Layer 9 of a small transformer language model trained on English Wikipedia (15 layers, counted from 0, width 96).
A neuron's activation on a vector x is GELU(gate . x) times (in . x), where the dot is the dot product.

Input weights of the MLP neurons that the questions are about. A number n stands for n times 0.0013.
n3 gate: -122 -29 -86 -15 -55 85 33 -240 -37 -60 -64 51 165 18 99 48 75 -41 52 15 52 227 176 79 78 -7 7 -85 86 23 209 -58 213 85 75 -4 -23 168 22 -209 66 -93 -205 -96 -110 -4 109 141 -92 -29 -112 52 -483 29 150 -15 22 117 -141 0 -52 11 41 179 8 -27 -307 -171 -4 135 -158 94 91 116 -22 182 4 -38 128 -264 19 -147 -45 -172 -135 -96 112 -34 -124 -115 237 -41 -37 159 -185 45
n6 gate: -221 -32 0 -25 67 -139 -120 -7 137 -54 -130 -71 -210 46 50 -72 -253 36 18 50 -83 -40 -69 22 -158 90 -107 -57 -25 88 68 -11 -106 213 0 0 -73 -170 32 -240 -96 -29 190 128 154 -75 43 -18 124 -45 188 -78 -251 -170 224 0 -93 -32 -72 -14 -47 -258 142 0 75 -291 -29 -46 33 -80 -91 98 -139 -104 -7 -93 85 225 11 134 -69 -50 47 94 126 -271 51 -29 -163 -146 -92 175 126 -154 -118 129
n10 gate: -93 233 -166 -186 35 23 -120 103 -126 4 -237 112 -24 66 113 239 59 -20 -82 124 245 204 103 99 -153 -202 125 -51 20 108 229 42 -104 -12 95 -76 -52 35 147 147 -54 168 -61 -89 -144 212 36 -105 -4 234 -130 222 23 -112 -30 -74 62 127 274 238 -71 251 70 4 94 -153 164 -15 4 44 -107 -138 -128 244 -153 -59 130 8 -60 -68 51 -105 -27 -83 85 -220 39 -59 -230 -194 -117 -12 98 -196 20 137
n23 gate: -67 -161 -82 19 139 -97 -103 214 -69 33 -7 -64 -145 -106 -213 -127 -39 95 -123 -3 -20 90 53 -36 13 28 -16 353 -125 139 138 150 -23 113 -62 63 269 61 87 48 -90 -123 166 97 -37 -91 -99 84 -125 -113 -118 94 57 219 19 19 -13 -54 101 -57 89 58 110 -80 -14 -278 16 160 -93 -7 -46 26 10 16 -257 59 57 162 -7 -50 10 -71 -52 -52 105 3 -184 128 89 47 30 -52 -16 130 -16 85
n56 gate: -72 0 81 -114 -191 -59 148 -138 0 110 0 -35 -135 -83 17 98 170 -14 -122 -202 138 132 43 -75 32 207 -147 -136 -117 364 -60 10 -168 -115 180 -220 -18 66 -35 21 -270 21 73 156 -86 7 113 148 204 152 -21 -45 -238 -83 199 222 -42 83 -11 -10 -53 86 -73 -83 -11 83 21 -51 -86 145 28 -28 -57 7 -168 88 -40 -25 -21 85 67 -66 -189 113 73 7 28 -77 25 44 29 -56 154 168 217 42
n86 gate: -206 -81 16 -109 65 -41 -117 22 183 -22 -47 -15 -73 19 -118 78 213 -6 -50 12 -44 -163 22 -159 0 70 9 293 -3 -86 -63 -65 96 152 -86 -61 -32 195 68 136 -217 47 82 68 -39 -88 -89 45 -96 -42 -13 87 -37 22 73 121 -65 34 35 108 -130 -19 153 -40 183 -187 -184 218 10 92 105 -82 160 -63 35 223 -13 92 -226 -70 35 28 35 -73 -36 36 89 104 -111 -64 -149 69 57 19 -100 104
n89 gate: -98 105 -97 35 32 46 -70 -79 256 -143 -7 238 14 39 46 67 -61 97 222 102 4 238 122 72 -121 -55 25 130 -118 43 -196 -122 14 -84 -161 101 -87 -31 -70 115 -133 -25 4 -70 91 4 296 146 80 75 193 49 -14 -38 -215 46 99 108 89 49 -25 66 -215 24 -37 -58 -88 80 -91 143 -169 -265 -87 89 -57 -14 73 -68 -65 101 172 56 241 -100 -290 15 -164 -149 -136 -103 40 -148 -46 -32 141 -35
n92 gate: -3 -36 -129 10 185 90 63 14 104 -229 -78 -10 -64 60 110 -37 -61 -37 7 116 -30 123 88 -31 134 156 -54 -140 -61 -82 -44 -72 -14 33 118 95 -205 185 195 -20 -20 -3 115 -3 -311 87 -105 -34 159 71 -27 -213 -62 112 97 -30 133 95 157 -177 -212 -155 67 56 87 -17 -83 -36 -99 -206 237 -270 -7 205 -20 -110 -131 85 -78 -41 0 53 -33 30 83 142 175 -107 30 26 -55 -90 -77 -70 37 -84
n141 gate: 42 108 213 -11 26 -124 126 99 162 68 83 245 -201 7 -34 86 -152 228 164 164 38 42 -65 -8 -34 -77 0 202 171 -11 336 126 19 -37 34 -95 353 -141 -56 7 78 71 -20 156 50 72 125 19 104 76 34 191 7 241 0 67 -246 -63 -68 -22 -15 30 86 63 106 124 292 -184 -208 34 50 46 -96 147 71 60 12 49 111 -11 216 -78 -41 129 90 -62 -64 -249 110 -73 77 -124 0 -79 236 -79
n151 gate: -62 -4 -65 -162 78 -338 186 158 -237 -133 201 -7 -101 -39 -120 -125 -43 36 220 -50 169 -116 79 -62 -64 -100 93 -53 65 -15 -108 -77 153 7 32 91 -33 -239 74 -32 -184 18 97 -244 -212 50 144 -11 166 -152 158 -46 146 -67 -45 -39 -64 -74 -82 -112 79 -42 71 203 -112 103 85 21 40 47 -213 104 84 -129 -89 64 88 249 -170 -112 87 4 111 57 270 -48 -72 -104 43 -114 74 -28 29 -71 -25 -46
n170 gate: 57 -77 -273 -194 51 18 18 49 60 30 -395 -266 75 110 -125 100 -60 86 55 -187 -86 -68 -37 -109 -93 36 174 66 184 -4 78 127 -38 -77 254 45 143 -80 -40 -47 -59 -92 -112 -37 110 -4 15 186 -208 82 -75 48 -79 113 -128 -77 -18 -36 -33 29 145 -47 -92 -116 4 -4 -52 -69 45 -41 -23 90 -38 -208 -207 -30 -180 -34 38 -98 22 -92 7 -56 -8 -261 -242 -290 -184 97 -278 11 -19 -266 -52 41
n285 gate: -18 48 102 27 -103 -273 -164 87 -181 -91 -38 58 21 -247 41 -135 119 -126 -138 -113 -150 4 154 7 49 13 17 48 161 -42 -38 31 -53 -106 -3 -116 21 -123 174 -103 -38 73 -76 124 14 -63 -157 43 -92 80 223 -38 104 99 -17 38 93 10 -114 -85 157 3 -176 194 -29 18 279 -34 -248 95 95 -56 -11 -226 -104 -132 -25 67 -127 35 -81 -21 87 150 -101 158 -143 97 242 -10 -257 -80 -94 21 156 24
n310 gate: -112 -220 195 32 -65 72 143 4 102 191 -59 161 40 -43 141 -156 -55 162 199 -123 -18 244 213 -181 -47 -78 4 -148 85 -196 48 43 -22 -115 -103 199 44 -43 -18 36 -36 116 -30 11 45 22 -125 -67 126 123 -73 47 -145 86 7 97 -29 46 84 -29 -7 111 -123 64 -76 258 65 -142 60 77 -133 40 -56 91 -65 -29 -11 -343 -181 -111 -254 -61 -62 -4 226 -42 256 -120 177 145 116 145 62 -87 178 -65
n338 gate: -34 83 -40 -68 -291 -65 143 -51 -110 59 -157 -64 143 367 94 109 121 -66 90 130 -48 137 81 -15 -106 71 116 29 -63 52 -227 82 85 43 -70 7 263 172 -25 -97 29 7 287 101 -208 51 -26 -34 36 -84 -26 -69 -109 115 -91 119 -173 -32 -51 11 132 211 61 43 -136 -7 -130 288 -26 -117 -52 44 -22 -157 0 -29 19 -110 26 33 106 -86 142 128 252 -60 -157 4 147 53 -49 -51 109 18 247 222
n351 gate: -26 -181 -101 -45 -3 -196 92 -62 3 -159 -68 181 159 73 182 45 -3 120 -10 45 184 105 -91 -7 -103 -169 87 112 -163 26 84 -19 112 29 68 -104 66 117 79 76 92 -71 -134 -19 -85 6 -117 53 -86 -16 -10 -29 -150 118 -87 121 61 -19 26 19 -29 16 19 -120 141 63 -157 72 -151 188 248 -62 69 132 -77 145 153 75 0 140 120 67 106 13 -107 -60 -29 232 -10 78 -30 -225 -142 225 106 74
n362 gate: 22 32 -97 35 -46 -67 209 -7 7 -107 -153 -98 -115 18 32 -53 143 -139 -243 -49 -100 260 179 -57 -259 21 149 165 -47 58 171 -101 -22 46 -64 -126 -87 115 -56 73 158 -53 4 84 -69 43 36 -182 157 423 46 -194 79 70 116 4 28 31 50 -59 4 7 25 80 140 73 -81 101 40 50 14 -25 -50 -103 110 -85 234 61 -108 -179 97 -193 -85 -171 48 180 71 18 122 -21 -40 113 -7 -4 258 -159
n376 gate: -205 3 -122 -72 135 -16 -225 115 124 109 -13 88 132 -63 -98 -95 3 215 -25 31 237 -19 -10 203 95 -43 79 139 39 -117 137 -6 -273 116 -87 -13 -188 -122 -94 -13 -236 28 109 -13 49 48 109 -33 41 -107 77 51 -117 -188 -9 16 -9 -193 64 90 70 -197 -76 31 -219 88 44 -112 -32 10 -71 -109 3 19 29 -92 0 103 71 -52 74 22 -13 26 -13 43 -64 10 132 -71 147 -16 -124 22 76 200
n3 in: 102 118 -116 57 -42 199 -8 116 -89 -128 85 170 112 -68 171 -8 128 -39 -133 -289 -8 -47 85 39 -169 123 -134 -72 -124 -223 108 211 31 -122 -228 54 43 -174 -159 49 148 -248 -104 30 16 181 -201 24 27 100 77 -141 -268 204 44 -122 69 -11 -46 34 -100 -253 50 -68 184 181 57 -176 8 -70 70 -116 59 219 -42 -50 -99 -120 175 -78 70 83 226 -93 -4 310 -39 -131 105 171 -8 46 146 -11 -11 8
n6 in: -30 43 -18 -157 -61 -108 11 -73 -47 167 7 -4 -44 -122 -90 69 66 -22 201 -25 -73 73 -18 22 83 28 -105 18 -40 140 22 -206 114 -46 -18 -40 44 18 82 18 -125 -97 315 0 15 90 131 -48 -157 -42 -134 39 -56 -103 -87 -265 50 -18 4 -95 -87 -213 179 4 233 45 -291 -32 -255 84 -205 15 -37 -83 -61 -32 11 -146 -110 40 -102 107 -307 -160 -15 56 -171 246 -132 -14 409 -4 -90 7 137 11
n10 in: 64 -174 -85 145 -123 -51 -4 78 202 195 -118 -47 -322 51 -98 77 -251 15 207 -7 -44 -52 -118 -85 18 11 274 40 174 149 -59 -194 -138 -203 26 67 -15 72 -18 -97 18 73 -57 -87 -120 -70 229 11 -220 92 29 -73 -82 -90 39 -25 65 158 -22 22 11 14 95 36 -156 -147 25 -161 7 70 -104 332 -138 73 -143 260 79 144 93 74 -59 -54 212 11 42 106 -74 -29 11 -124 132 -51 73 4 274 -7
n23 in: -191 -78 -65 -206 28 -86 -102 36 72 -54 123 14 -36 -78 -181 -25 -94 36 -189 -249 -79 146 -33 -80 104 73 -179 11 243 80 -123 -144 -22 57 -11 -131 91 57 -95 -194 7 43 175 -78 77 50 -80 177 -7 14 -43 -103 268 -85 -93 53 -25 -28 -165 -309 -14 -11 228 162 52 -37 -111 -98 73 -119 -193 40 150 18 97 226 67 163 4 -11 -123 -21 -75 97 -19 190 -25 -263 105 195 118 -96 -43 -43 118 90
n56 in: -230 41 -54 113 -4 -234 7 -123 -103 -54 -11 112 15 64 -94 152 -58 -61 -102 -64 -328 -8 -73 12 72 -110 -95 -83 -127 104 61 -209 -175 226 -168 -154 251 -281 112 -138 -53 -72 241 -113 -23 137 77 -55 0 92 237 49 -41 112 37 -165 49 201 49 115 31 -112 53 123 -55 -74 -83 -108 54 54 50 103 151 152 -144 99 0 231 112 85 -23 135 201 115 -20 -177 61 -225 -146 81 145 -144 106 -45 -208 -76
n86 in: -7 -101 -117 98 -47 95 174 -131 58 69 31 225 62 37 115 119 -114 -114 163 -91 -48 -121 -62 48 61 122 -17 54 124 -208 14 -60 -63 172 162 62 101 -50 -84 -155 67 -116 -124 -3 376 72 254 -137 -7 -46 -100 126 86 111 227 193 88 -64 -68 -84 -120 128 54 -141 -18 -53 -10 -140 42 52 156 -86 -174 -7 -191 -34 -77 152 128 -14 -162 -152 -3 55 25 28 48 82 -31 -17 49 -187 130 -48 34 -102
n89 in: -136 142 112 -18 92 -46 -21 -87 83 119 166 -11 65 199 153 -183 -101 -228 -114 -57 -29 18 -149 -22 79 -87 -111 0 87 -22 -22 18 88 92 -192 -55 208 -88 -74 -92 25 -179 -190 -43 33 -76 155 162 28 -21 339 -235 -150 -4 52 -39 46 -148 32 67 36 148 -53 0 11 122 -143 274 -121 123 149 -184 -157 29 18 100 -181 116 -87 -84 40 85 79 7 -175 126 72 -115 91 -191 37 229 -151 82 -136 25
n92 in: -30 -134 40 -26 -156 0 156 -27 -109 96 -153 -91 103 104 164 102 -160 173 -43 -212 -90 -114 113 264 -135 -131 -63 -85 10 168 -186 120 -37 -26 -93 33 24 -6 -39 -130 0 66 -14 -78 135 -7 -163 47 -26 -70 -3 -33 -29 150 -152 209 -7 87 -105 -207 -173 52 69 -81 76 24 105 -32 -81 -130 137 160 114 -89 30 -172 -3 13 134 60 -113 49 152 7 -10 -34 -186 7 -140 48 -115 85 17 -122 -66 -251
n141 in: 144 -18 -76 67 -167 193 102 -65 -123 -239 -22 -78 185 4 -18 233 58 -123 125 -36 -76 135 73 -4 -155 -87 75 75 145 172 14 -127 84 217 -62 -98 -135 88 -21 -96 -25 168 -131 153 -209 140 -54 151 -181 121 65 -179 -59 21 45 132 57 -39 136 46 7 -4 -103 -176 -183 -122 -29 -204 143 -51 124 51 -62 -184 104 -4 41 -69 -178 -157 -83 -36 -7 134 -82 223 -206 -108 -4 136 189 -172 -43 -108 -158 22
n151 in: 251 -117 -37 -102 77 -22 -36 172 71 82 82 -131 97 -33 -140 115 -37 -41 173 -62 -86 105 112 -191 -111 316 4 -33 -4 -143 97 -109 15 -110 183 90 106 47 109 150 92 -92 319 -73 -189 148 90 76 -48 7 -238 125 -111 26 -153 88 -4 -11 78 -51 -250 7 85 18 -259 -224 -74 -341 0 64 23 116 -23 -41 96 -4 -88 -52 15 -248 79 183 81 -11 -50 -81 -11 -97 64 54 -259 133 7 137 26 -15
n170 in: -56 -179 -119 -16 -93 -66 177 40 -51 364 -126 46 67 -16 -93 4 -119 28 -113 183 -4 44 -190 -143 -8 126 -180 113 71 -184 83 89 -144 -23 79 -290 96 147 -139 -128 -8 39 -192 -70 72 165 32 60 217 -53 -99 -140 217 77 106 -117 101 38 -12 134 126 -220 -35 4 -86 -73 -16 46 56 59 151 261 44 -303 -243 -181 81 -12 48 107 -59 -81 -137 -114 8 183 -182 28 119 -217 -153 51 106 -110 227 -216
n285 in: 17 127 -34 -94 97 -145 -77 -27 58 3 -136 120 106 -34 -87 78 -24 157 77 30 -14 41 -130 151 -170 -53 105 -27 144 114 24 136 194 195 68 -34 110 -40 93 -153 50 3 -116 50 -256 71 -119 21 -13 131 -119 94 -66 -50 85 151 -128 100 142 -308 -55 -33 98 -103 71 87 -108 99 187 -65 -165 14 -176 241 95 -105 196 89 120 -103 10 127 -152 51 74 -105 7 -211 -96 -82 28 54 -71 57 -139 -173
n310 in: -43 -114 46 -48 -38 -277 -103 -56 98 147 140 38 -74 28 48 104 -207 200 128 76 -91 198 56 -194 52 -94 115 -35 91 -71 87 -38 -96 -55 -154 197 128 -48 -24 -10 -10 128 -40 138 117 -164 -151 0 -27 -47 87 -121 3 -55 -191 162 -159 -72 146 -34 -18 34 -24 0 -268 150 21 -106 78 81 -197 39 181 98 -87 56 -101 -197 -39 -152 -155 41 -31 -98 248 -170 21 -161 225 40 39 -52 181 17 35 122
n338 in: -219 -155 -105 76 -46 23 82 -54 -178 -91 145 59 -125 -241 -60 -277 57 10 66 0 84 -48 30 -152 77 -68 -90 23 166 136 -7 -62 -10 149 -10 196 187 128 23 -46 -36 7 -160 69 99 87 175 117 -119 -90 104 -106 201 -49 -55 225 -86 -13 193 -92 -165 -39 -83 23 52 -34 -27 -180 0 118 3 -30 0 94 -130 -287 28 145 -64 98 -3 -43 23 37 41 83 108 -20 30 49 -148 -27 -40 267 -77 47
n351 in: 30 -52 -126 -97 146 -222 119 82 128 -46 56 68 -3 233 97 160 -53 -178 130 97 26 63 169 -289 -72 -54 -170 -84 89 50 76 74 207 75 -43 -56 -157 213 -155 -77 78 -179 -3 -29 10 3 -66 -37 -87 104 -112 -33 -6 0 145 52 -78 39 -105 -131 46 29 10 -32 3 71 -49 -122 -7 -46 -179 66 -43 249 167 -10 -27 89 7 86 -79 -68 141 -13 196 -132 59 -26 -66 152 104 98 13 216 -3 -137
n362 in: -98 78 14 -37 95 38 -34 -138 -223 -62 103 -121 170 193 -27 14 21 80 -190 -17 286 230 118 -21 -51 76 -41 88 45 -112 -158 -74 122 -173 90 -139 -87 132 7 -182 162 -273 -14 -156 136 -148 124 -186 14 -86 -148 17 -206 -24 -16 -61 17 97 -202 151 55 -34 112 3 -89 281 48 -17 60 28 243 31 136 127 -65 79 -134 -42 -42 10 -62 37 -27 -7 -138 -53 24 21 -55 129 134 27 7 -72 -38 24
n376 in: -32 -14 42 -28 -138 184 356 53 -10 88 28 106 -113 -24 -79 31 -14 151 -17 62 -53 14 53 -399 63 169 -90 111 60 142 154 188 117 124 -147 -74 -89 65 38 120 127 104 -250 148 -14 -129 -95 25 -62 111 -116 -28 30 3 168 83 221 102 -24 170 -49 -10 -55 55 -142 32 -142 -14 -153 158 -85 32 156 -7 -181 97 83 -11 -180 64 35 155 31 94 79 -14 -42 24 -95 67 208 101 105 -115 108 59

Each question shows a token from some text and the vector x that enters the MLP there. A number n stands for n times 0.0085.

" 11": -86 -162 -4 -263 -170 -26 -16 -260 66 102 127 -132 41 124 127 -1 108 52 43 -17 73 23 156 -69 87 10 62 110 -121 337 -40 90 -46 45 -68 -178 -92 -27 74 -136 -38 145 -193 -247 -16 -110 54 194 174 -64 -152 46 47 -221 -147 179 6 -65 -61 -39 2 -48 -21 -69 -58 -109 -90 5 8 86 -120 40 -118 -130 90 28 -107 203 -53 193 12 -62 140 -43 132 194 -279 101 -38 -31 -28 -18 -23 -234 -26 -99
The most active neuron and its activation: n170, at about 1.8

" c": 15 65 82 -86 -62 -103 -49 42 131 -3 133 -199 46 -58 -75 -61 174 111 -203 -69 -149 2 64 54 95 -122 -75 -143 -124 63 105 -35 123 -127 -127 -86 -55 97 15 158 104 -138 -62 -12 4 93 0 95 -14 -112 -198 129 67 -15 -10 -17 -141 -80 86 68 -110 -200 259 260 -285 6 37 -72 78 -61 -120 31 -149 42 82 -24 -159 98 18 46 -125 81 99 267 52 -15 126 212 135 62 2 46 -115 -231 -172 -304
The most active neuron and its activation: n151, at about 0.99

"ist": -4 112 -172 172 -202 11 -1 -98 56 158 225 188 -66 72 -88 -91 163 29 84 101 -8 -172 -46 -18 -34 68 -133 -54 -261 221 -164 -80 29 -47 -233 -47 51 127 253 -88 110 -67 -29 -82 -9 157 -92 13 -26 -81 -170 184 166 206 -77 42 -80 -21 3 156 -134 37 -102 12 -103 -54 50 -73 -24 61 -188 68 -259 65 125 -1 -6 48 67 133 52 107 101 275 110 44 1 50 20 45 162 -73 -127 -70 -137 75
The most active neuron and its activation: n338, at about 3.3

"es": 15 153 -347 -25 80 10 -1 -88 -119 76 63 77 119 -220 -137 72 146 157 -271 109 17 -121 -35 66 124 54 -16 -133 15 194 30 196 159 -171 -275 -189 -45 -150 210 -59 -15 2 -108 30 -173 178 -34 -59 148 142 8 115 82 100 -10 119 41 12 162 58 60 -52 118 -30 -282 -27 59 -23 -14 32 -95 -101 -63 6 -11 -96 133 -9 95 63 -40 -22 138 155 123 -5 32 198 90 -151 -58 190 -62 -127 -48 26
The most active neuron and its activation: n285, at about 5.5

" Part": 79 63 -135 -29 -98 -98 -122 -149 -129 -70 -81 -39 -56 -8 -159 -42 182 11 -62 -142 -113 -134 -91 -67 -191 -69 65 -83 -145 3 70 -203 -34 -246 -200 -156 -97 -152 -25 -5 -10 -41 65 -194 49 29 109 -79 132 188 -201 147 35 -167 193 31 11 -46 80 35 -70 -243 267 0 -113 -194 5 34 -232 127 -262 -31 -93 -126 29 6 103 277 -11 56 -142 108 49 36 28 -230 106 12 16 -78 103 -80 97 -72 73 -60
Which three neurons fire most, strongest first? n6, n10, n56

"g": 45 -225 -26 -132 -125 -96 -105 -80 173 109 -11 -187 -23 11 -154 -5 234 173 2 -2 30 -253 69 160 55 307 -102 -72 -78 19 -82 55 89 -174 -66 -45 -96 49 -64 -240 208 -111 -80 6 -30 74 -102 45 122 124 -135 132 56 -3 -79 71 104 -72 47 -63 -71 -160 -52 -161 -184 -104 114 19 195 24 -181 -146 -1 44 -85 151 59 -226 -16 -35 -15 -31 -201 -85 -74 -130 -38 39 9 9 104 -170 232 -98 -130 -8
The most active neuron and its activation: n170, at about 1.4

" is": -152 187 -179 87 63 -66 18 -60 -41 128 133 244 62 3 -179 -94 23 -108 -156 62 -96 -92 66 6 -98 36 -128 -167 -95 141 -256 87 154 -5 -66 -329 -124 -182 45 -18 35 -161 -157 -87 -177 77 84 150 -118 -89 -105 177 68 58 -65 151 -9 16 -47 91 -104 -159 52 3 -212 45 199 -98 11 130 -95 78 -66 184 94 -83 10 241 -37 159 -39 115 82 58 96 67 -61 110 98 -148 31 75 15 -161 -50 -182
Which of these neurons fires most? n285

" of": -64 60 -113 -2 -100 -63 92 -26 151 110 19 130 64 -246 101 110 -57 -1 -137 -109 -15 -181 139 -48 -38 86 162 -138 -208 130 -60 -11 9 -116 -95 -97 10 -180 328 -25 158 -45 -185 -159 -4 208 232 -158 -39 39 -139 51 46 -32 5 179 99 -3 60 36 3 -42 -12 27 -182 54 69 4 -127 75 11 -73 -26 7 203 62 94 225 -21 152 104 96 51 67 97 -10 -53 168 244 -212 -50 -31 -3 -196 -20 -104
The most active neuron and its activation: n10, at about 2.6

"cted": -168 72 -206 221 139 -47 21 -166 235 -37 -5 23 -17 -212 -81 136 93 99 -274 67 -53 92 44 52 80 90 41 -154 -38 208 -71 116 262 -21 18 48 -69 -169 141 32 37 -23 21 -79 -54 157 -9 -17 109 76 -89 -106 -39 60 -291 62 -48 -63 120 27 72 -94 109 -46 -151 -48 -99 56 -152 94 45 37 -247 -81 171 -2 46 43 -64 117 -115 69 137 117 149 20 -61 283 116 -218 113 51 10 6 -71 63
Which of these neurons fires most? n6

"ough": 21 75 9 186 -5 -4 178 -194 -44 152 -9 107 -122 115 -135 48 -117 -47 -181 86 -27 5 74 8 -219 -59 -219 -143 -7 320 -98 102 54 -225 -48 19 -29 16 72 -160 54 92 -116 -111 -104 -100 192 -90 95 14 -249 53 8 133 -75 183 103 -53 43 -58 -19 -75 -210 131 -140 -142 -117 -9 -17 136 87 -51 -70 37 197 -117 23 170 -118 287 -103 -101 89 12 50 6 -33 228 153 -78 65 -72 -17 -100 -36 -97
Which of these neurons fires most? n338

" includ": -116 85 -200 50 -1 -19 166 -216 -70 132 -33 163 -42 56 10 7 36 11 -26 -70 34 -162 123 20 172 -19 -16 -163 -86 306 -93 100 139 -74 -167 -191 59 84 213 92 195 -166 -14 -47 -247 138 39 154 70 -75 -184 276 20 131 18 46 -54 -112 102 103 -92 -204 -47 -117 -40 -63 -47 -136 -113 164 33 -111 -28 -60 261 -103 -10 112 -90 161 0 100 82 127 104 79 -101 190 51 -3 -93 27 -154 -97 47 31
Which of these neurons fires most? n338

" t": -215 -86 24 77 -30 -160 20 -32 188 52 134 -187 -46 130 -28 16 61 29 -147 35 64 -52 -87 -11 -41 -164 27 -101 -196 167 -82 67 12 -115 -157 -61 -53 40 66 59 162 -96 -152 13 113 -7 84 -107 -121 27 -84 133 107 -79 50 203 -147 -39 -100 82 -89 -323 266 20 -170 24 -200 -14 -12 1 -61 151 -122 70 155 -118 96 21 -127 22 46 -19 194 62 9 54 -110 3 103 111 174 92 -134 -169 -112 -379
The most active neuron and its activation: n362, at about 1.8

" sub": -26 -101 -83 -105 -208 -71 -190 -75 106 -29 83 -108 43 -76 -64 -154 90 -120 -39 57 -103 -97 -52 -118 -23 110 29 -157 68 140 -186 156 -54 -164 -163 17 139 45 149 84 126 61 -127 -7 -89 152 -45 2 164 141 -114 31 33 -107 42 97 -61 -107 -70 122 -192 -281 92 -118 -118 -67 -68 -238 5 103 -35 110 -59 239 190 -100 -183 166 -51 301 -17 222 -31 84 93 -35 -75 227 -65 37 61 -6 56 11 -171 -177
Which three neurons fire most, strongest first? n6, n56, n92

"ric": 128 -99 -142 54 196 86 80 -83 181 -67 59 -63 22 -32 -71 -184 180 17 32 109 77 -95 -132 136 45 -146 40 -96 -6 126 20 -151 44 -175 -152 -148 41 100 82 12 192 -65 78 -255 108 188 -209 -19 94 -23 -120 44 93 -92 -129 -126 38 -69 75 95 -45 -240 150 27 -202 -118 -62 -133 28 5 -35 -58 50 -217 133 71 126 43 60 113 -58 -39 -137 20 -181 85 207 134 218 -4 99 -201 193 -13 -122 -157
Which of these neurons fires most? n89

"ight": -204 166 -144 53 -120 -76 -67 -132 103 195 71 142 -142 25 -191 -78 130 36 -227 173 11 -11 71 -157 -48 -145 -98 -16 37 20 -48 -80 80 -355 -173 74 -102 -41 -4 0 100 5 -130 -71 -128 89 186 -84 -66 -73 -215 107 -69 -52 -139 91 45 6 113 -31 4 -247 57 82 -127 -60 -54 108 48 52 143 107 -129 -81 246 66 6 -28 4 11 -170 -9 216 187 30 82 -60 280 128 -16 59 75 -80 -60 -86 148
Which of these neurons fires most? n376

"\n": 124 -61 -109 107 -5 -82 65 -214 59 156 56 3 98 -19 -35 -32 -57 65 -55 -40 33 -231 165 68 113 29 -97 35 -96 285 -8 172 92 -204 -16 -315 -33 -32 81 155 195 185 -80 -202 25 24 171 -10 14 -34 83 -135 128 -53 -144 83 -13 -4 -166 5 -76 -180 -7 15 -230 -85 7 -45 -150 60 14 -67 -85 143 223 -63 -44 152 -83 114 79 56 -14 -5 86 -45 -16 149 11 82 98 346 -113 -165 49 -37
Which of these neurons fires most? n376

"an": 4 -22 -59 33 -8 202 88 -133 233 55 181 -143 48 -44 -159 75 -18 153 48 -57 45 20 -22 -109 82 -12 55 -9 -22 111 -19 -69 312 -96 -132 -75 -112 -198 140 -79 -50 64 70 -131 -3 51 -18 79 4 176 -44 265 -145 -20 33 -41 -117 -192 141 -139 -76 -146 274 -226 -184 -99 142 -112 -58 65 110 62 8 -128 130 -13 -104 7 169 -200 -252 89 -101 96 -69 148 -187 26 24 25 59 -36 245 -115 -222 -5
Which of these neurons fires most? n141

" in": -64 -41 -239 6 91 -129 2 -23 126 48 108 257 21 59 112 -93 -49 86 -176 14 -11 -168 36 -48 4 69 54 22 80 137 -208 -29 134 -73 -185 -109 -125 -199 232 24 55 -71 -121 128 -172 93 67 20 70 141 -61 -33 -38 98 -138 144 11 -180 -4 74 -195 -92 215 -35 -173 -141 219 -197 156 -31 -157 -97 -119 85 107 -11 82 137 37 313 -177 121 -137 -2 70 -24 -37 198 -20 -58 -29 -1 -151 -147 13 -185
The most active neuron and its activation: n92, at about 1.4

" by": -80 27 -315 88 -7 -46 74 -142 61 74 64 129 154 79 74 -73 -79 12 -70 55 43 -209 96 -71 -12 -11 217 -202 -74 272 -120 151 182 -80 1 -94 36 -132 188 98 139 -81 -157 -82 -103 36 -53 -49 115 116 -79 -68 126 -113 -177 -40 -59 10 -57 1 -30 -115 -2 -86 -331 -108 6 -82 -159 25 -44 4 -130 141 244 -109 8 65 -57 148 -33 81 -87 -92 127 -52 -177 198 -7 -86 75 123 -13 -191 -109 -138
Which of these neurons fires most? n351

"er": -69 104 -472 -54 -203 -34 -40 -102 -13 -37 45 109 -155 -156 -286 -84 151 110 -70 11 -42 -110 50 64 -73 -33 -57 -149 -254 144 -46 36 72 -185 -26 -105 25 -35 165 93 -100 -70 -141 -154 -114 125 90 -101 -10 -93 -137 23 -77 70 3 -75 -48 17 213 -98 -128 -20 -56 -111 -203 -1 131 5 -86 -16 -23 15 -62 43 -38 -87 105 -79 -43 117 -157 41 156 71 17 37 -79 173 173 -116 120 80 -16 -271 -93 -94
Which of these neurons fires most? n10

"h": 5 26 -88 -124 -217 -173 9 -218 24 6 25 -5 205 -70 -205 80 -89 231 -224 33 190 104 46 -112 194 34 -285 -232 -29 -31 -118 -26 -106 -94 -117 0 -45 73 95 112 -8 -6 -137 150 114 12 50 -75 -45 24 -141 91 72 -56 -8 52 -19 -1 63 -196 -113 91 33 224 -126 -99 252 144 -93 -19 206 -11 -100 -10 89 -20 -317 122 70 117 -178 142 80 103 -75 11 99 81 78 131 133 -103 -2 -127 -97 -188
The most active neuron and its activation: n92, at about 2.8

"ary": -217 -32 -384 -22 -193 -151 53 -150 118 -40 -21 58 108 -234 -237 -30 69 137 -10 -43 -71 36 -45 4 118 48 5 -117 -131 111 -74 -20 290 -84 -141 12 24 27 177 83 40 77 -87 -169 -70 282 -27 -21 16 46 -168 74 -39 65 -86 -6 -72 -24 118 42 -7 -5 -81 13 -317 -88 20 45 -112 85 -6 39 -46 -6 24 -6 104 64 122 286 -11 79 43 50 155 -16 -64 277 218 -169 -33 7 31 -93 -61 -151
Which three neurons fire most, strongest first? n338, n151, n285

"5": 19 -47 91 -366 -110 212 25 -156 -7 179 53 124 85 27 14 109 -66 57 -107 -106 96 -18 43 -184 -35 -133 -99 54 -147 239 -157 -79 69 -39 -33 -33 -171 142 2 39 66 121 -221 -197 -64 -121 -40 -6 58 -92 -144 28 -76 -164 -320 159 -46 23 -111 73 -121 -157 64 -113 -151 35 32 64 -26 10 -140 -24 -170 108 119 154 7 44 -3 -24 -146 -49 144 41 107 84 -63 233 -48 -53 -41 -219 -102 -25 -48 -6
The two highest activations, in order: n351, n10

"ut": 30 157 -44 173 18 123 -135 -154 90 24 -74 123 -116 -212 -133 -29 22 142 -281 -51 60 181 -97 -62 -13 -25 -181 -117 2 23 -86 127 100 -435 -205 -214 60 -186 279 75 -15 -53 -107 -49 -12 56 172 -141 26 122 -172 -32 -7 0 -169 -35 26 16 96 40 -79 -50 93 101 -18 -102 -18 16 80 54 56 106 -127 86 95 -3 -50 71 98 147 -202 31 59 223 39 81 26 213 61 -147 18 -57 -91 70 59 42
Which of these neurons fires most? n10